Layer 12 of a small transformer language model trained on English Wikipedia (15 layers, counted from 0, width 128).
A neuron's activation on a vector x is SiLU(gate . x) times (in . x), where the dot is the dot product.
The model reads these tokens: "air" " act" "iv" "it" "ies" " that" " were" " not" " per" "form" "ed" " when" " they" " sh" "ould"

The vector x that enters this layer's MLP at each token. A number n stands for (n - 500) times 0.0029.
0 "air": 484,426,498,460,402,692,440,158,555,618,580,340,482,501,470,225,454,445,533,369,606,403,398,624,538,552,339,596,627,434,409,473,730,462,466,463,532,524,492,456,467,418,297,511,400,435,877,395,444,435,412,307,533,505,563,599,425,425,509,459,352,407,473,540,452,557,413,322,414,516,516,574,374,569,472,462,632,546,672,981,380,341,381,703,405,409,578,452,473,573,393,390,513,440,600,257,463,542,448,576,420,504,608,509,545,532,642,437,610,557,561,410,363,477,744,543,466,634,635,299,474,507,453,469,699,387,494,434
1 " act": 530,456,417,526,487,881,404,366,434,560,767,486,323,470,449,289,435,622,434,311,513,577,329,555,491,335,351,552,746,539,543,553,778,509,658,553,504,441,405,560,413,489,257,488,427,536,597,339,399,179,411,421,546,586,475,522,503,394,561,457,437,358,374,466,718,486,402,309,508,524,346,332,317,576,617,545,616,579,542,827,354,453,366,696,557,542,678,617,494,569,369,356,533,617,547,279,316,626,514,409,501,414,511,558,624,575,524,416,467,367,474,287,258,318,415,670,500,725,523,435,358,638,501,545,758,544,649,548
2 "iv": 519,822,436,539,519,743,567,386,626,293,567,461,515,398,611,223,733,474,501,293,533,449,291,382,452,741,464,617,564,395,694,464,753,456,604,652,528,564,466,552,437,329,309,720,622,426,426,253,518,324,255,377,608,487,560,566,481,416,426,502,324,491,220,487,612,452,392,336,379,416,486,338,466,523,424,795,472,545,415,622,458,406,426,631,463,577,763,666,469,370,388,306,501,468,558,261,451,550,417,505,426,528,476,605,610,406,538,256,563,447,582,355,566,277,571,659,614,875,551,496,543,758,545,599,616,519,501,418
3 "it": 443,586,496,390,449,786,569,390,594,648,704,633,705,406,605,240,688,489,536,321,594,618,442,356,608,610,622,745,590,389,725,528,708,482,555,512,366,559,391,497,371,483,415,661,505,539,545,241,464,396,350,320,463,387,408,717,398,207,481,647,378,465,418,543,605,533,368,322,403,556,374,452,206,520,472,702,490,534,556,516,523,531,341,693,604,355,618,463,506,589,566,421,560,539,349,200,437,601,589,436,442,502,429,698,619,492,666,448,478,400,385,216,304,429,596,623,600,755,676,315,544,561,606,661,823,433,497,491
4 "ies": 354,422,319,381,321,583,266,276,519,639,570,525,377,283,519,388,542,538,512,340,604,414,404,494,465,531,322,734,675,473,445,453,691,421,561,463,540,452,524,534,309,424,264,584,415,411,866,346,446,519,460,344,448,463,503,498,549,425,539,629,320,438,424,568,671,402,559,341,357,547,484,409,298,524,524,649,516,654,682,953,266,464,399,582,431,494,556,552,482,379,258,518,579,500,464,302,412,609,377,536,426,493,581,669,686,481,693,387,567,481,468,283,500,472,606,602,463,541,600,424,413,522,405,572,680,482,420,533
5 " that": 486,396,408,437,244,592,281,285,698,543,529,386,498,430,504,411,628,438,506,317,557,591,380,522,456,503,304,703,573,437,306,368,600,352,304,398,640,555,616,630,459,386,436,703,391,316,642,505,353,525,433,349,627,515,306,508,475,530,409,382,229,354,469,428,652,450,454,386,274,568,512,448,403,545,629,552,638,548,667,767,231,542,382,589,341,357,456,544,588,554,311,459,570,446,638,142,437,578,476,472,447,474,645,740,653,456,597,474,633,431,597,441,327,449,768,536,444,532,520,104,496,522,485,357,716,369,503,477
6 " were": 382,223,391,614,293,750,316,531,713,652,521,286,604,361,697,330,551,383,542,423,510,623,546,505,398,546,428,502,505,516,478,406,568,381,431,497,543,290,502,633,326,331,375,546,351,557,613,467,406,254,464,272,560,207,438,466,452,611,445,462,588,399,494,634,773,416,391,382,312,493,424,280,445,627,504,571,568,420,656,849,317,499,406,611,300,242,339,531,528,444,321,476,510,477,590,395,506,623,514,422,357,512,401,589,608,404,546,468,442,382,486,511,495,306,814,420,462,283,599,281,412,492,308,435,555,693,446,451
7 " not": 505,251,442,565,264,724,415,566,716,597,574,277,514,269,654,465,339,387,366,336,468,663,406,553,327,530,509,475,464,587,652,530,708,427,622,561,440,354,327,525,318,515,384,597,372,578,504,494,377,317,389,391,560,365,289,565,540,421,412,430,468,415,540,597,763,247,401,442,299,441,300,364,381,621,495,658,577,333,678,836,416,476,425,637,510,301,402,536,633,320,232,444,473,560,565,366,445,740,454,229,396,515,428,557,517,460,498,356,452,540,448,494,547,312,686,496,336,449,492,488,292,577,268,353,776,526,538,435
8 " per": 614,320,634,446,380,545,709,486,708,553,425,396,511,205,318,381,462,589,396,191,175,516,409,651,396,408,690,499,488,636,517,441,605,521,619,375,619,460,545,531,602,571,466,570,640,476,682,580,528,299,385,497,672,480,403,558,536,512,360,578,422,505,824,387,594,343,240,377,321,506,487,495,325,431,650,716,578,621,464,789,485,561,408,577,452,452,465,655,442,718,580,301,521,286,415,350,503,710,330,411,486,670,664,509,459,499,645,322,389,292,734,287,546,409,826,627,523,638,520,368,567,693,475,460,585,413,449,458
9 "form": 557,404,454,595,601,729,264,502,644,614,529,537,402,381,497,136,493,368,394,473,432,579,376,645,424,483,803,562,752,576,667,560,719,536,820,601,534,554,374,448,374,481,280,520,440,508,649,402,281,523,253,431,484,466,531,634,510,520,453,452,438,395,539,501,612,304,455,429,494,607,306,356,274,522,467,656,531,480,519,674,405,400,341,670,531,439,538,454,462,476,332,387,368,471,656,351,415,687,434,473,522,575,540,413,596,390,694,219,452,422,420,564,606,276,731,434,438,828,624,653,189,509,453,646,785,359,558,636
10 "ed": 357,352,307,307,469,646,363,530,681,497,622,494,565,224,549,348,558,471,575,347,571,540,618,436,410,428,625,616,650,542,497,572,603,495,719,525,598,440,555,441,323,385,383,492,525,441,793,355,293,481,419,203,610,383,503,514,509,460,636,662,486,571,336,701,667,384,498,470,614,426,507,236,378,540,617,583,618,590,508,740,425,380,432,559,238,305,423,473,483,513,316,627,542,492,658,453,426,643,471,372,466,508,511,584,809,336,700,358,509,424,568,470,441,530,772,461,318,696,696,558,393,624,470,497,698,792,532,576
11 " when": 418,394,407,392,298,559,103,385,691,553,522,294,600,368,594,255,559,473,571,324,368,578,470,465,555,428,543,659,462,458,452,371,475,228,411,415,492,466,633,542,377,494,529,817,336,341,573,470,449,399,442,305,630,394,407,547,557,504,381,385,484,328,417,473,679,495,578,501,400,468,440,435,440,421,510,529,576,348,676,668,379,668,484,630,314,412,369,590,577,556,521,371,436,585,719,371,405,627,767,520,572,593,744,629,712,319,556,423,532,436,446,389,267,318,765,414,340,471,622,50,268,440,544,480,551,375,499,502
12 " they": 570,313,406,345,183,458,272,351,691,661,578,346,378,324,545,377,614,477,576,371,471,597,300,337,480,667,560,662,533,369,332,282,303,218,411,455,550,589,648,566,481,494,574,649,274,578,626,465,504,548,490,359,618,507,307,484,427,511,433,504,524,290,585,406,679,341,388,370,475,433,389,373,486,637,562,636,629,493,760,798,217,727,429,605,543,387,579,532,604,435,487,557,605,468,576,306,406,487,463,385,484,531,680,646,748,313,658,477,503,539,718,380,539,485,559,549,446,269,543,359,434,540,364,528,755,398,489,513
13 " sh": 616,518,359,377,503,728,693,414,462,431,782,403,562,351,404,444,429,583,468,408,352,790,501,409,658,643,523,504,582,514,409,274,485,536,583,580,579,377,381,504,780,550,439,472,582,605,599,599,383,494,454,477,533,494,191,465,338,614,353,302,568,434,290,701,645,266,496,487,554,650,364,462,409,513,503,568,773,596,567,654,413,540,401,607,540,495,734,458,690,530,432,377,411,617,393,116,423,334,366,383,415,340,394,421,566,437,469,475,368,593,644,243,700,422,791,405,584,294,577,490,504,711,335,587,751,411,407,410
14 "ould": 696,221,389,435,547,564,327,543,517,694,762,265,344,232,776,374,455,436,464,467,435,696,530,386,500,381,432,646,537,442,646,260,405,361,653,503,506,521,559,609,510,446,332,545,349,557,507,291,241,509,599,413,641,593,293,526,655,335,273,481,365,305,246,402,674,261,538,445,474,587,233,446,368,662,571,716,665,640,560,714,245,554,556,634,344,510,550,326,597,594,594,617,574,377,647,348,339,379,390,505,532,367,605,428,587,452,611,305,349,551,535,507,556,557,530,465,631,475,597,481,501,646,473,424,425,291,435,404

Each question shows the input weights of one neuron of the MLP. A number n stands for (n - 500) times 0.0042.

n9 gate: 244,534,443,310,569,589,390,578,635,481,321,471,627,610,436,400,700,455,510,687,568,544,435,600,500,434,399,518,383,635,681,535,436,506,445,503,671,494,238,649,406,406,538,595,547,617,470,436,583,528,516,625,439,411,547,484,657,463,380,487,681,621,516,626,437,519,464,442,317,532,354,519,310,646,497,441,538,633,542,497,423,546,594,558,542,454,351,453,487,367,264,484,648,538,411,758,390,432,535,438,531,557,424,616,388,383,538,352,455,519,680,379,490,475,279,457,404,454,384,451,543,392,506,538,406,411,405,283
n9 in: 385,397,397,563,673,518,552,467,585,612,511,475,648,333,552,235,550,462,449,549,517,457,401,620,747,415,545,649,568,518,616,489,623,655,321,602,431,541,402,537,442,540,443,386,571,732,669,624,788,584,522,406,334,518,664,554,551,647,554,419,391,411,413,632,717,420,459,383,504,547,533,468,317,581,462,443,673,479,662,396,483,627,449,270,514,444,385,153,583,426,792,521,379,529,723,632,411,514,485,681,427,610,483,475,493,482,386,387,469,554,468,408,543,332,464,351,604,569,820,542,504,392,465,352,224,622,463,467
On which token does it fire most, and how strongly? 6 " were", at about 5.5

n55 gate: 402,555,476,541,698,570,621,592,366,427,622,368,517,555,513,562,573,480,532,439,530,445,461,629,600,444,567,584,583,469,710,648,633,214,636,537,785,360,385,419,468,309,579,537,490,706,520,753,483,503,685,619,476,434,637,445,469,520,493,482,425,513,682,634,478,647,546,507,727,688,500,527,476,391,480,456,549,517,493,523,463,440,581,482,261,496,476,462,253,392,552,535,490,503,564,560,630,514,465,463,338,617,617,305,466,390,531,496,880,440,731,414,739,452,466,500,486,537,504,436,459,284,642,555,759,664,586,465
n55 in: 600,542,576,636,428,563,682,486,470,249,393,527,517,307,405,431,559,588,530,406,564,556,520,412,543,575,580,276,546,487,412,319,647,445,475,542,450,647,246,598,581,615,461,414,585,242,637,376,526,351,548,473,500,477,447,705,326,374,757,585,608,535,617,345,400,473,520,465,457,610,557,510,606,571,487,337,391,602,670,513,403,424,544,419,484,606,589,631,473,442,562,550,493,483,452,561,497,332,346,526,664,313,554,689,471,195,405,510,326,406,244,350,692,556,602,481,537,436,534,522,552,577,497,477,630,397,585,409
On which token does it fire most, and how strongly? 11 " when", at about 0.58

n279 gate: 567,384,419,586,462,343,599,426,458,609,582,440,581,396,454,467,680,380,457,418,549,398,760,556,527,639,347,314,312,595,591,443,458,512,613,429,714,483,752,445,466,638,539,541,438,574,462,494,567,459,540,333,509,530,494,554,400,315,527,605,518,451,421,366,484,427,565,656,413,443,580,286,533,459,526,574,452,629,589,497,632,434,552,531,662,441,461,541,401,488,763,317,575,611,637,404,725,435,451,620,526,616,425,438,347,491,503,414,592,594,545,438,593,602,518,474,449,480,421,483,330,512,485,506,524,517,345,497
n279 in: 489,296,345,484,434,486,514,511,409,619,711,531,573,464,393,544,536,279,379,445,600,545,520,423,656,526,374,754,617,680,577,550,579,456,599,387,591,398,616,563,528,534,406,395,588,577,527,543,487,473,480,430,376,511,500,531,359,423,425,434,486,521,378,422,526,548,506,446,536,449,534,569,539,475,622,481,469,633,652,374,492,398,437,409,468,431,361,508,472,606,400,416,506,466,595,641,690,579,373,419,380,561,524,544,434,380,613,526,572,537,311,526,592,369,492,570,598,532,409,676,495,618,527,569,409,340,500,509
Which token does this neuron like most? 14 "ould"

n28 gate: 440,528,413,454,589,553,473,551,451,447,572,434,675,552,381,577,453,506,544,274,473,849,573,613,379,579,584,509,543,664,485,444,663,442,488,678,449,479,626,510,522,634,608,437,503,548,416,739,566,464,497,582,428,447,466,394,569,473,509,369,589,592,393,450,315,415,346,530,680,437,414,531,419,534,612,506,587,556,557,566,373,431,135,640,485,481,584,448,397,381,562,609,667,416,570,621,646,387,459,406,427,522,557,568,515,487,494,582,556,437,336,330,295,631,373,566,356,428,573,521,391,419,527,568,334,618,535,605
n28 in: 464,350,544,434,726,490,520,514,490,524,537,473,598,590,348,637,487,577,534,477,343,591,493,520,615,414,649,677,665,577,449,544,527,626,539,463,356,572,394,607,713,552,597,568,443,621,542,578,288,609,649,469,537,544,410,503,500,569,230,337,357,574,606,433,599,726,591,471,342,340,507,527,554,629,437,510,392,510,774,617,290,432,497,548,637,433,497,507,510,434,587,618,443,439,448,733,494,626,319,389,424,631,750,330,586,645,587,349,516,575,456,580,561,567,285,569,554,301,610,497,427,300,513,726,420,513,636,624
On which token does it fire most, and how strongly? 2 "iv", at about 1.1

n87 gate: 530,336,450,549,540,663,439,692,481,355,449,321,557,410,332,454,450,575,551,387,442,271,452,371,547,467,431,361,491,354,640,481,468,589,416,679,570,669,576,689,669,478,500,521,666,429,389,732,485,488,577,330,336,328,314,522,449,546,463,349,617,512,487,410,438,459,458,621,500,626,740,692,531,429,549,543,519,394,519,419,418,512,519,481,574,571,459,620,726,573,550,538,655,503,622,521,446,546,301,403,457,444,663,407,650,532,429,580,413,491,373,277,616,519,618,573,601,536,605,455,506,475,436,602,441,491,435,465
n87 in: 676,521,588,569,485,500,500,544,357,531,528,515,395,427,477,485,454,520,590,611,248,457,394,551,622,581,255,360,652,488,515,390,407,578,329,606,556,606,281,553,700,450,421,473,325,544,541,706,414,237,462,413,376,518,460,442,633,470,283,283,557,438,519,415,327,643,592,453,488,537,437,530,454,410,604,428,497,366,563,397,494,606,481,466,474,576,583,527,558,719,488,601,448,282,518,384,385,497,602,548,452,689,503,512,392,487,494,531,468,528,390,547,604,598,439,458,478,278,497,524,515,589,590,437,464,467,434,337
On which token does it fire most, and how strongly? 13 " sh", at about 8.4

n31 gate: 481,618,421,489,508,606,514,707,517,388,621,400,534,630,473,511,534,568,621,480,420,477,491,511,594,522,363,420,616,426,476,327,425,483,489,595,503,401,457,474,474,424,444,588,298,576,538,544,552,545,690,592,558,588,602,452,535,520,583,438,402,585,425,483,390,621,509,615,491,480,541,571,640,455,528,430,583,477,377,544,383,489,596,573,627,541,449,500,706,475,534,543,582,360,755,373,451,399,633,411,461,477,574,658,695,223,418,587,312,595,526,268,403,614,568,608,511,459,607,550,411,520,411,570,607,450,415,459
n31 in: 606,564,507,173,450,708,500,451,416,599,586,565,476,332,575,688,300,513,586,550,556,473,441,570,527,721,337,421,402,446,626,534,623,413,507,413,455,477,414,497,770,382,419,408,594,615,454,497,425,394,490,647,387,632,480,503,240,350,449,528,413,409,328,537,365,397,511,503,324,514,389,436,313,443,553,634,595,446,608,644,460,578,618,223,471,563,341,477,575,517,669,439,497,626,503,444,321,424,486,404,401,460,454,590,307,563,349,545,432,418,352,283,693,483,588,559,660,526,410,576,749,456,517,671,363,375,539,434
Which token does this neuron like most? 13 " sh"

n11 gate: 604,485,549,524,365,377,491,519,536,315,506,497,696,730,418,566,531,526,654,419,473,564,534,467,509,555,544,544,500,700,602,400,636,506,658,611,637,544,503,475,540,556,539,385,563,484,438,306,659,685,481,395,423,576,397,546,441,455,436,469,428,523,382,297,545,716,412,476,360,322,313,436,555,530,494,629,368,503,553,391,253,597,425,506,529,481,384,385,537,554,421,515,485,549,512,464,526,431,327,541,494,458,512,747,398,484,642,491,500,330,421,695,518,372,512,387,660,376,345,405,375,426,536,452,717,565,465,447
n11 in: 506,353,532,800,570,464,544,267,619,608,408,461,464,574,494,458,545,404,424,532,424,604,510,637,539,472,419,635,523,345,537,471,556,411,528,516,566,647,503,410,493,261,564,437,430,390,425,541,462,627,403,516,559,464,426,487,579,554,429,734,586,662,540,490,507,711,604,315,367,458,347,413,653,580,411,478,529,778,660,456,535,774,364,304,531,490,373,561,536,529,506,581,539,487,557,468,562,420,507,465,323,513,741,462,411,497,423,401,475,510,361,601,406,500,461,566,500,723,563,560,402,516,576,606,561,727,171,570
Which token does this neuron like most? 5 " that"

n314 gate: 431,433,420,442,540,596,398,557,169,591,481,646,519,592,639,570,435,603,272,558,473,720,431,427,401,526,399,530,663,555,518,503,406,503,441,436,535,372,500,604,525,513,430,560,409,392,354,601,539,415,452,481,381,617,512,506,403,464,485,573,457,379,419,611,474,318,519,577,448,509,392,436,500,603,527,741,528,503,427,411,458,604,459,487,366,452,447,643,596,509,396,432,426,593,629,503,583,255,610,464,434,472,598,387,564,500,276,695,583,647,454,481,553,497,642,584,640,320,563,551,576,718,376,573,405,257,653,478
n314 in: 555,573,227,303,548,610,435,374,458,589,646,521,500,556,382,330,356,456,621,531,626,313,407,424,416,327,409,660,650,402,467,409,546,441,395,507,404,564,575,586,407,547,622,466,410,529,436,568,483,541,482,397,340,644,385,602,397,486,377,486,393,638,529,748,650,664,333,564,468,412,385,650,528,700,689,694,461,437,698,547,438,341,582,392,643,310,584,344,617,380,556,634,437,303,500,387,473,503,553,442,356,455,466,601,311,457,448,586,356,479,538,384,809,391,577,674,567,473,636,752,297,507,466,531,392,299,518,435
Which token does this neuron like most? 13 " sh"

n230 gate: 321,422,431,532,584,493,532,618,441,812,566,712,764,233,399,526,470,431,736,629,487,569,188,439,628,522,494,551,471,650,519,497,580,474,544,384,490,538,338,641,329,470,536,554,490,632,585,465,503,426,348,510,460,490,598,507,364,387,467,368,510,594,497,631,431,666,592,525,549,517,705,461,539,426,670,377,490,510,736,462,449,377,580,560,488,568,418,357,329,327,435,493,650,526,596,503,544,365,547,640,465,431,402,481,461,493,594,851,415,473,562,453,431,283,474,439,556,554,663,599,571,602,481,490,354,573,531,510
n230 in: 481,354,580,541,421,552,460,365,669,494,413,513,452,630,601,513,622,515,539,478,245,532,667,425,602,779,411,686,522,564,567,573,332,472,389,468,386,469,574,434,605,497,421,475,576,365,666,555,416,534,549,406,549,516,481,292,568,409,414,553,389,614,263,446,607,662,546,401,423,416,467,605,439,494,456,440,513,711,582,367,625,534,389,363,533,713,305,503,503,303,541,561,567,417,469,575,761,604,539,432,669,334,522,598,378,461,417,650,332,451,516,513,513,442,631,425,693,391,559,534,494,687,440,611,573,531,351,526
On which token does it fire most, and how strongly? 6 " were", at about 1.1

n32 gate: 380,610,659,612,476,727,404,437,506,463,488,637,621,592,343,622,404,485,334,491,569,506,428,612,537,401,438,563,660,561,394,482,537,543,512,391,748,562,525,475,308,380,500,601,464,481,411,473,536,470,411,195,460,756,809,506,671,582,414,551,333,479,528,442,429,412,277,429,463,373,595,570,488,606,458,515,565,500,209,366,524,453,358,434,430,449,568,448,612,624,546,549,534,556,674,566,574,570,416,452,632,604,497,476,606,497,497,619,497,406,414,647,429,414,457,557,413,455,484,434,394,478,521,396,406,431,570,446
n32 in: 472,654,667,630,443,712,688,493,542,353,431,523,432,413,357,484,562,698,582,506,569,539,474,500,387,531,500,531,503,612,408,452,670,612,553,443,688,566,601,679,246,709,471,609,468,523,472,603,509,554,200,536,477,759,812,348,454,516,409,407,522,540,444,400,419,359,510,481,629,582,411,423,510,468,465,618,536,519,460,600,588,481,464,513,488,342,235,673,643,456,345,691,539,516,462,459,478,576,425,412,538,365,481,602,443,377,606,648,463,621,455,386,497,484,552,522,393,732,411,487,380,666,427,411,449,582,453,523
On which token does it fire most, and how strongly? 1 " act", at about 4.7

n312 gate: 424,398,600,487,618,500,594,699,529,618,474,347,617,615,429,596,503,670,477,398,406,312,480,681,332,681,550,462,407,478,485,397,422,503,382,484,438,637,454,639,734,593,532,381,459,473,469,382,506,497,350,350,546,490,548,329,346,379,490,373,573,547,572,420,318,552,440,581,471,376,493,532,610,665,560,548,523,655,643,469,387,615,279,589,576,366,549,720,331,478,535,759,436,464,525,597,401,579,434,585,670,622,512,634,361,513,288,418,444,389,555,413,461,552,458,447,360,619,359,544,671,409,541,497,423,400,269,596
n312 in: 289,352,482,444,440,629,514,599,521,504,532,321,550,380,428,570,739,622,478,455,372,561,362,531,507,439,562,545,532,751,456,365,259,479,596,388,413,617,406,380,398,369,581,552,437,588,466,874,300,434,518,511,540,511,288,383,432,469,614,353,423,527,630,358,448,601,533,586,468,457,558,380,543,619,462,486,718,567,328,277,601,469,703,485,456,367,728,465,375,392,465,425,606,471,445,649,363,535,579,548,569,606,538,454,402,544,800,362,469,648,635,382,279,561,255,708,654,555,362,379,472,378,451,342,581,389,622,467
On which token does it fire most, and how strongly? 8 " per", at about 5

n136 gate: 441,536,424,665,503,362,488,462,588,383,398,777,561,721,491,621,573,593,491,470,639,323,540,356,573,373,623,536,573,400,485,418,540,404,371,407,531,588,457,422,512,397,515,276,572,450,612,697,556,581,346,583,525,466,506,634,358,344,439,387,584,535,255,518,462,580,364,479,394,451,597,509,418,470,568,452,405,421,538,582,577,368,403,469,497,557,479,367,475,557,558,555,364,583,533,435,518,641,429,802,512,403,509,382,401,475,521,802,465,389,485,528,418,497,646,544,463,521,525,521,503,485,294,551,639,390,446,569
n136 in: 474,447,520,231,635,530,513,616,586,412,315,487,544,681,417,325,513,484,466,628,490,533,544,366,743,585,612,442,825,586,414,394,443,461,497,451,578,298,480,449,330,364,418,532,638,668,545,452,490,624,58,429,497,623,404,607,507,409,410,538,490,436,432,444,448,547,417,609,639,413,384,546,663,601,549,582,460,434,650,593,549,580,548,425,576,420,270,628,560,578,427,587,543,600,830,487,503,461,490,532,458,507,362,428,461,473,520,480,573,433,434,407,550,380,457,539,487,526,700,429,565,470,761,368,447,607,352,476
Its two highest activations, in order, are on tokens 0 "air", 3 "it"

n239 gate: 340,583,546,503,625,559,641,595,429,597,547,587,400,500,530,512,432,692,478,403,551,494,392,606,515,362,536,548,580,558,689,580,475,494,431,305,418,410,322,379,491,440,457,679,341,561,405,476,281,497,551,472,365,528,595,420,644,509,562,573,543,372,619,361,503,378,554,569,472,587,408,611,612,549,570,641,491,562,510,619,476,500,585,617,441,458,299,494,503,448,515,621,740,621,554,316,601,482,334,611,382,592,739,341,722,490,733,610,527,459,340,532,367,435,469,578,553,566,497,575,445,669,455,430,433,494,349,465
n239 in: 421,517,486,597,647,705,556,503,699,634,442,237,514,507,526,540,442,536,404,620,451,531,521,610,249,625,549,589,432,409,632,514,394,503,461,640,562,664,596,479,441,382,416,300,587,528,627,513,605,593,339,521,414,738,584,551,304,254,514,587,349,227,548,534,589,428,668,359,419,343,455,372,656,537,540,446,244,409,497,487,593,396,486,528,279,507,632,406,531,570,459,497,412,602,441,358,611,533,593,427,642,622,474,302,656,556,429,358,510,607,443,556,588,571,388,569,418,661,645,625,560,503,211,446,594,460,500,503
Its two highest activations, in order, are on tokens 9 "form", 14 "ould"

n220 gate: 552,359,315,525,334,644,458,229,400,449,569,532,727,404,335,560,393,678,522,374,538,672,504,623,285,608,338,510,696,521,456,546,522,909,651,489,595,548,590,647,628,496,567,410,475,268,445,379,479,416,507,402,453,300,329,425,449,489,389,518,214,596,369,614,324,641,341,586,578,377,808,628,507,595,521,493,464,636,522,272,437,380,675,522,662,496,386,443,374,475,454,575,639,375,430,514,538,500,435,639,479,457,572,390,370,489,582,431,521,482,372,459,568,479,586,455,529,382,529,337,265,601,577,606,468,375,604,533
n220 in: 406,668,585,492,649,442,620,464,388,547,340,480,558,604,467,400,577,389,559,591,425,321,583,511,535,522,757,586,554,458,677,608,527,367,377,428,575,403,508,194,397,532,347,399,576,552,616,686,459,481,404,390,449,419,631,465,516,378,589,508,645,559,610,577,633,579,616,280,133,598,215,254,450,401,553,630,648,276,393,586,692,567,551,397,372,528,268,561,414,534,242,310,369,477,327,391,571,587,363,417,568,496,272,622,606,504,519,689,615,657,928,572,434,500,535,455,605,718,346,485,667,508,515,274,607,477,484,349
Which token does this neuron like most? 0 "air"

n117 gate: 450,478,548,478,538,448,410,293,713,455,584,319,561,621,288,364,436,524,315,585,422,352,608,308,593,461,448,286,497,503,570,516,477,544,371,513,467,485,532,454,333,516,627,562,513,510,383,623,475,440,421,455,497,420,510,497,542,487,417,655,269,758,487,561,467,552,394,763,593,419,717,341,583,336,425,503,326,487,345,620,525,577,402,186,479,427,478,604,590,519,513,526,618,609,416,379,577,513,526,712,434,592,645,484,613,461,386,598,604,448,701,510,452,490,519,587,516,450,627,606,575,587,409,465,617,572,507,375
n117 in: 509,563,301,503,494,622,585,636,419,592,683,619,597,539,697,473,512,523,653,643,424,630,475,461,609,428,372,538,536,518,543,482,635,625,421,619,442,599,607,435,367,593,314,430,494,733,500,544,497,180,463,448,393,488,578,437,457,456,485,562,476,485,479,515,566,564,453,465,554,375,429,488,582,351,382,622,354,575,484,512,527,608,583,621,400,557,645,324,454,376,362,694,425,618,453,265,445,536,451,588,497,593,343,569,488,503,626,586,624,512,566,253,464,436,566,474,488,456,540,579,456,570,512,434,381,553,647,292
Its two highest activations, in order, are on tokens 2 "iv", 10 "ed"

n284 gate: 623,537,554,436,312,582,474,503,730,476,600,438,315,497,664,382,503,471,607,483,354,548,584,721,626,423,543,497,317,486,643,646,403,537,307,557,549,595,438,664,430,378,716,437,480,616,447,493,513,643,654,355,524,449,575,854,559,570,595,507,594,503,739,510,443,597,585,457,660,321,479,456,602,852,400,662,346,408,703,523,463,602,559,559,535,433,391,483,514,523,561,456,327,295,414,437,667,570,286,553,364,564,533,530,483,500,405,566,523,600,500,556,650,462,486,662,425,612,535,351,660,301,467,463,433,573,634,437
n284 in: 490,578,439,321,520,583,510,236,275,646,743,655,414,334,595,595,531,444,566,470,417,455,528,483,665,341,530,367,507,582,392,544,396,392,569,520,549,599,479,363,514,433,412,609,385,451,510,295,480,443,482,403,521,287,537,562,535,392,449,567,419,523,483,357,650,517,574,689,305,303,665,626,754,503,436,250,600,456,496,421,497,589,427,412,474,525,613,669,421,534,343,534,360,679,493,560,339,396,316,437,457,732,467,568,685,482,316,685,598,566,503,436,696,541,493,440,407,434,469,573,329,680,342,524,341,573,330,402
On which token does it fire most, and how strongly? 12 " they", at about 2.4

n215 gate: 749,523,457,435,520,353,387,497,470,356,507,457,396,609,443,543,623,449,497,516,284,487,449,732,390,183,398,271,563,470,487,404,517,539,567,650,743,490,527,350,537,452,497,481,490,411,433,554,522,623,394,554,587,444,447,586,574,686,473,548,628,532,483,398,555,369,510,430,583,614,605,642,477,572,393,644,497,570,319,529,506,663,449,432,447,700,553,746,293,454,632,573,596,191,426,761,494,419,550,468,390,454,538,510,402,626,322,585,621,446,421,387,321,600,490,452,517,378,571,439,497,473,325,385,359,358,490,524
n215 in: 507,538,406,448,648,496,422,375,410,642,684,451,444,531,292,503,626,694,415,603,320,549,400,751,458,477,493,388,402,576,643,751,482,407,725,493,724,652,288,299,243,468,555,524,438,547,493,561,561,568,514,772,479,531,500,626,359,431,472,468,769,443,543,674,504,433,424,571,343,465,500,538,626,490,551,455,433,573,583,601,561,594,586,686,265,478,367,548,528,435,563,416,288,115,616,493,503,459,567,704,664,291,604,548,551,443,531,610,574,422,486,507,636,615,517,463,560,534,575,605,551,616,538,510,383,439,594,586
Which token does this neuron like most? 8 " per"

n250 gate: 381,416,572,494,333,494,527,474,459,449,459,456,579,525,392,522,365,713,452,491,491,371,503,694,346,461,467,540,462,388,491,606,459,379,566,525,487,573,516,587,478,593,537,448,280,523,521,657,606,540,371,503,579,563,531,450,487,288,384,448,509,283,758,481,562,659,542,515,694,674,310,441,506,404,503,385,566,365,697,494,454,409,663,619,470,549,500,695,367,537,553,462,600,453,540,561,419,515,659,707,310,335,452,528,334,449,428,385,509,723,647,652,563,497,447,277,345,445,388,451,377,566,497,385,602,497,474,577
n250 in: 617,382,484,376,392,591,525,420,387,405,340,477,594,660,637,532,565,438,500,535,591,286,474,440,409,681,687,503,503,645,435,319,474,423,488,602,467,419,451,523,450,596,442,509,580,427,431,547,635,491,567,785,755,701,580,707,546,538,442,407,436,500,503,474,409,493,396,481,174,422,255,612,581,735,374,567,500,516,576,522,569,565,596,437,479,621,642,510,633,462,397,335,568,562,484,368,376,548,503,572,532,484,619,593,376,500,715,675,509,457,397,537,396,474,552,698,425,428,424,509,376,689,586,625,570,497,627,410
On which three tokens does it fire most, strongest first? 12 " they", 7 " not", 11 " when"

n221 gate: 228,631,430,510,472,542,541,332,344,362,344,687,514,361,430,251,601,423,411,541,412,472,464,366,538,563,554,364,503,566,600,451,461,438,507,528,464,635,507,600,728,342,282,382,390,417,429,399,493,668,601,719,613,388,754,500,549,675,374,511,507,510,706,326,442,454,522,625,448,563,292,566,294,497,565,579,363,524,320,251,527,416,486,779,480,373,507,462,447,493,336,507,729,654,435,357,604,624,546,466,367,368,513,493,651,525,358,479,604,564,444,446,318,500,765,493,511,483,383,409,449,472,476,573,510,710,590,414
n221 in: 741,497,576,375,507,517,484,476,517,182,378,355,423,427,336,388,346,577,266,507,510,617,459,474,330,383,429,387,660,546,602,580,578,559,609,493,541,494,507,569,343,479,384,439,500,503,420,307,468,647,497,544,459,497,623,396,618,605,440,369,513,571,327,630,483,334,410,535,760,500,391,536,537,546,875,441,312,470,541,529,461,558,534,661,491,531,507,592,429,683,473,366,623,443,617,471,500,470,422,503,617,444,429,361,552,325,411,565,721,449,543,610,463,734,440,490,480,555,734,390,441,409,634,625,444,513,483,740
Which token does this neuron like most? 9 "form"